Layer 2 of a small transformer language model trained on English Wikipedia (16 layers, counted from 0, width 64).
A neuron's activation on a vector x is GELU(weights . x), where the dot is the dot product.

Input weights of the MLP neurons that the questions are about. A number n stands for n times 0.0076.
n0: 15 13 -3 -21 -30 11 -46 24 45 -4 -35 -7 -34 14 -63 0 12 9 -3 20 -25 -5 -50 48 32 -66 18 2 12 35 55 -35 -3 0 15 15 -12 48 0 16 17 -20 18 2 -28 -1 16 -52 29 51 -73 -16 -14 25 -3 0 -28 28 -19 -10 0 17 27 -30
n19: -1 -3 2 -2 8 -1 0 7 2 0 -1 0 4 1 7 2 2 -4 -2 1 3 1 1 -1 1 -1 0 2 1 3 1 2 -4 -3 1 6 2 2 5 -6 2 2 -1 -1 4 0 -1 -1 4 -1 0 6 5 0 1 -5 1 1 0 -4 1 3 0 3
n23: 17 -17 -9 41 33 23 -20 6 -62 17 -5 -33 -49 -14 22 -66 48 22 -66 18 16 -79 -26 -20 -21 -53 7 -21 56 20 2 2 -39 41 7 -35 -52 -30 48 29 49 40 71 2 11 27 -21 -32 16 -22 38 -5 -41 -11 19 30 13 1 -36 -19 1 20 10 -8
n24: 1 13 -4 -5 20 13 10 9 -20 -15 25 -22 20 -56 -24 -6 2 72 -2 7 -4 -69 -65 -32 -2 -9 4 1 4 -25 43 4 -11 20 56 -49 -44 -21 36 21 0 25 58 -17 27 7 12 -66 0 26 -30 -8 -49 43 8 10 -11 3 -45 -48 -9 -20 43 -12
n50: -26 14 11 41 -47 -35 -31 9 47 40 -3 4 -37 -1 -27 -64 22 -39 -49 19 -19 33 0 10 17 -37 33 -8 21 -8 -31 -32 -60 17 -42 6 6 18 30 19 -9 9 -3 -7 0 7 39 0 -16 27 31 20 43 -8 36 -4 26 17 -58 -38 7 -20 27 -21
n59: 7 10 17 20 -33 -19 -22 31 -2 -25 10 -31 1 17 -23 -25 31 42 -27 -12 1 -7 26 -21 29 4 28 47 15 13 22 7 16 2 -23 2 -17 49 -27 -7 40 -17 -12 -20 -21 -49 -28 -21 -13 -12 -56 24 -27 -40 3 57 -24 3 18 -15 -4 -11 9 -27
n81: 21 1 -7 7 18 -22 -25 0 -10 5 1 42 -1 -57 -43 19 17 -17 -18 26 -42 13 3 21 -23 -24 16 -34 34 23 19 -8 11 11 13 -7 1 2 37 39 52 60 -4 -70 1 5 -24 11 7 10 -8 5 -45 7 13 8 11 -5 -58 -8 5 26 -15 -65
n82: -6 16 -15 20 21 43 -12 -59 8 8 -31 2 19 2 -15 -11 7 -23 -23 23 -7 20 37 9 11 -8 4 -22 18 -8 8 3 -15 -9 -1 -49 -17 9 -1 -11 -8 14 -1 -76 4 10 -16 26 16 29 -10 -13 21 -13 39 11 -7 7 11 -35 6 38 51 -14
n97: 57 6 -7 -10 -70 -14 -14 15 5 -23 -14 20 14 -41 -24 -45 20 -10 -54 2 8 11 -22 51 2 -15 -8 26 11 2 -26 14 -65 18 25 -36 -14 29 -4 44 -6 -11 50 1 -17 13 -51 -11 10 75 13 -37 -37 39 11 -16 13 -18 -19 -64 -5 28 68 7
n108: -19 8 -1 8 27 -10 25 -26 -2 -77 19 31 4 1 -8 -55 31 54 -40 51 -8 18 13 3 22 -14 -5 -3 16 24 52 -16 -10 -9 -6 -22 -33 0 -38 3 45 -16 57 -39 10 -25 -44 -60 0 -8 -17 -8 -24 8 33 -4 40 -16 -25 11 -9 46 26 2
n110: 45 17 -4 38 -13 -31 1 31 -4 -56 12 0 -5 -20 17 -57 16 9 0 28 12 -15 8 4 -2 1 -5 -25 1 -9 5 -9 -21 25 30 -36 -10 -11 -14 2 35 -2 8 -42 -3 -13 -46 -4 32 17 44 -3 -32 9 -17 2 66 7 -33 -43 -7 -19 1 30
n115: 1 1 -1 4 -5 -2 4 -6 0 3 3 -1 -3 -1 -7 0 0 2 -3 0 -4 -1 -2 1 -5 4 -3 -1 -2 -3 0 -3 1 2 -3 0 2 5 0 0 -2 1 -1 -1 4 2 -1 2 -2 0 4 -3 -5 2 0 1 -6 0 1 0 -1 4 0 1
n126: 6 25 -8 40 -2 15 -14 -8 12 0 -26 28 -4 11 8 -16 8 -11 -14 16 -26 -36 -28 33 -6 -14 10 -21 74 -35 -3 17 -26 24 -34 1 -20 -2 28 11 22 18 41 -15 -23 -18 -31 -11 12 41 8 14 -38 -41 8 4 -16 -36 -2 7 56 41 17 7
n127: -27 -9 21 20 -15 -10 -32 -20 18 -17 -62 -11 -11 -40 -40 19 39 -9 -19 30 8 -11 14 -18 6 0 23 17 94 -40 4 16 -28 4 6 -47 -18 41 -28 0 51 4 29 2 35 28 -31 10 2 53 -34 0 3 -3 -13 -9 7 -26 -17 -3 28 36 -16 30
n136: -8 -3 -46 22 21 -4 -17 -5 42 -57 5 16 -30 -5 -42 -7 2 43 -45 57 3 36 4 7 24 -25 27 -11 10 40 34 15 8 44 -4 -18 -1 13 -26 9 58 4 4 -15 -7 -3 3 4 -19 8 -42 -14 -28 -13 -34 -5 6 13 -14 -7 -7 14 8 -6
n152: 3 -1 -5 0 -2 -4 1 0 0 0 -4 0 -1 1 -4 0 1 2 -1 1 -1 -1 -1 1 3 6 -1 0 0 -4 -2 -5 2 -3 0 -2 3 0 6 -3 -2 1 2 -2 1 5 0 -1 -2 0 0 -5 -1 0 0 -2 -3 -1 2 1 0 1 -1 0
n160: 18 22 7 59 -24 35 8 22 15 -5 -11 -18 15 -22 -52 -24 3 -55 -58 40 19 26 21 36 28 -1 27 19 -5 -1 -20 -30 -4 0 20 -76 -27 3 17 -19 10 -16 -9 -18 -34 -20 18 -16 12 57 49 24 -4 -13 -45 -5 32 -21 -25 -87 -17 -36 36 -21
n161: 31 22 0 15 -9 -55 -50 59 6 -11 11 32 -28 34 -51 -30 7 -24 -77 17 -18 22 -20 32 -7 -31 20 45 12 30 2 -33 15 18 -20 12 9 -2 -2 10 56 18 -23 -11 18 -17 21 7 -14 3 8 22 -11 -8 -18 -23 13 -52 -38 21 26 -27 -2 -32
n177: -15 -26 10 21 -21 -7 -28 -37 -42 -38 -28 10 4 -47 5 -15 19 48 -9 57 -4 19 3 16 -5 18 72 6 40 9 18 -21 18 -1 52 -61 -4 43 -20 -3 12 -2 23 -21 4 -46 -17 -62 30 18 17 9 11 40 -26 -25 20 8 -14 -25 8 15 6 18

Each question shows a token from some text and the vector x that enters the MLP there. A number n stands for n times 0.048.

"9": -19 -25 -9 -8 10 -16 11 -11 3 13 5 -8 6 7 10 0 -9 8 -7 -26 6 2 17 12 15 5 14 0 -10 30 6 8 23 -1 -5 11 9 6 -7 -8 1 -37 -19 1 3 0 3 6 -34 -19 7 1 -19 -6 0 -9 7 1 9 39 -51 14 11 -10
Which three neurons fire most, strongest first? n59, n136, n108

" April": -23 -10 -22 -2 3 18 -4 19 -10 -7 4 -22 -2 -14 1 -9 -39 6 21 3 -3 21 5 -5 5 -2 -2 1 -24 2 -4 24 4 32 0 6 14 1 -8 -10 -1 21 12 -10 17 11 -4 14 -6 21 -5 -4 -13 -15 -45 -11 6 12 11 24 -14 -1 -7 36
The most active neuron and its activation: n136, at about 1.8

" was": 7 3 6 3 -22 26 12 2 13 14 2 -17 -9 3 16 -9 -28 -17 18 -13 3 6 -3 3 28 -1 -47 -1 -71 7 3 -14 -7 -12 9 4 6 -11 18 6 -10 -10 5 -10 -1 -11 14 -6 9 18 -7 -12 28 -2 -5 -2 -10 22 25 5 -18 -4 7 3
Which neuron lights up most? n0

"hen": -6 14 -30 -36 14 30 6 17 12 -1 4 -12 -10 1 10 7 -14 -2 6 -19 4 11 3 -9 1 -5 -9 -22 -41 0 8 -18 4 14 0 32 -8 1 6 -35 -11 -25 1 43 13 3 -4 11 12 -8 -2 -15 -22 -2 15 7 5 -2 0 37 -25 -3 3 13
The most active neuron and its activation: n19, at about 0.02

"P": -25 4 -1 1 -14 -11 18 1 -9 -12 -10 -16 -12 11 11 -3 1 18 2 -14 8 -9 17 -22 -20 4 15 0 -3 -1 5 59 19 16 -7 6 21 -3 4 -28 4 -16 1 14 6 13 -8 3 -9 2 -10 3 -5 -6 -19 -5 -4 4 1 58 -2 -2 -23 20
The two highest activations, in order: n127, n59

"ation": 7 3 23 -19 -10 -14 18 18 5 -9 19 -8 8 7 -13 13 -25 -4 -12 -27 -3 18 14 -15 16 16 -13 12 -61 16 -7 3 22 -19 -8 16 10 -5 -9 -17 12 -41 -18 -8 9 -1 -2 -9 5 1 6 1 9 1 -15 13 -5 0 3 44 -7 -9 -10 -17
The two highest activations, in order: n59, n161

" May": -9 -7 -33 -3 11 9 2 18 -6 -10 4 -27 -13 0 9 5 -19 -16 16 0 -5 47 5 -8 -3 -3 -15 -3 -13 0 11 23 12 34 0 3 15 -7 -12 -9 -2 22 8 3 4 5 -13 20 23 18 7 -21 -13 -10 -43 -10 2 15 11 31 -4 -3 -11 28
The most active neuron and its activation: n136, at about 1.7

"in": 25 -17 -15 -19 -11 10 15 10 0 15 14 -9 17 -3 -1 34 3 -9 58 -51 1 -3 -9 -8 1 -2 -2 -6 -42 -9 3 2 0 -3 -4 29 14 -10 -11 -12 -11 -10 7 10 -7 4 -15 8 9 11 8 -8 17 -4 5 -15 -18 -3 8 37 7 10 8 -12
The most active neuron and its activation: n152, at about 0.02

"ge": -18 0 8 -26 -10 -15 11 -3 12 3 20 -3 14 -3 -1 46 -15 -1 18 -30 -8 -14 -10 -12 -3 14 6 -19 -54 13 14 11 33 -9 -1 27 10 -11 7 -20 20 -15 -5 -25 -8 7 -10 9 -7 12 -7 6 10 7 3 -7 1 5 -22 47 -20 13 -7 -19
Which neuron lights up most? n81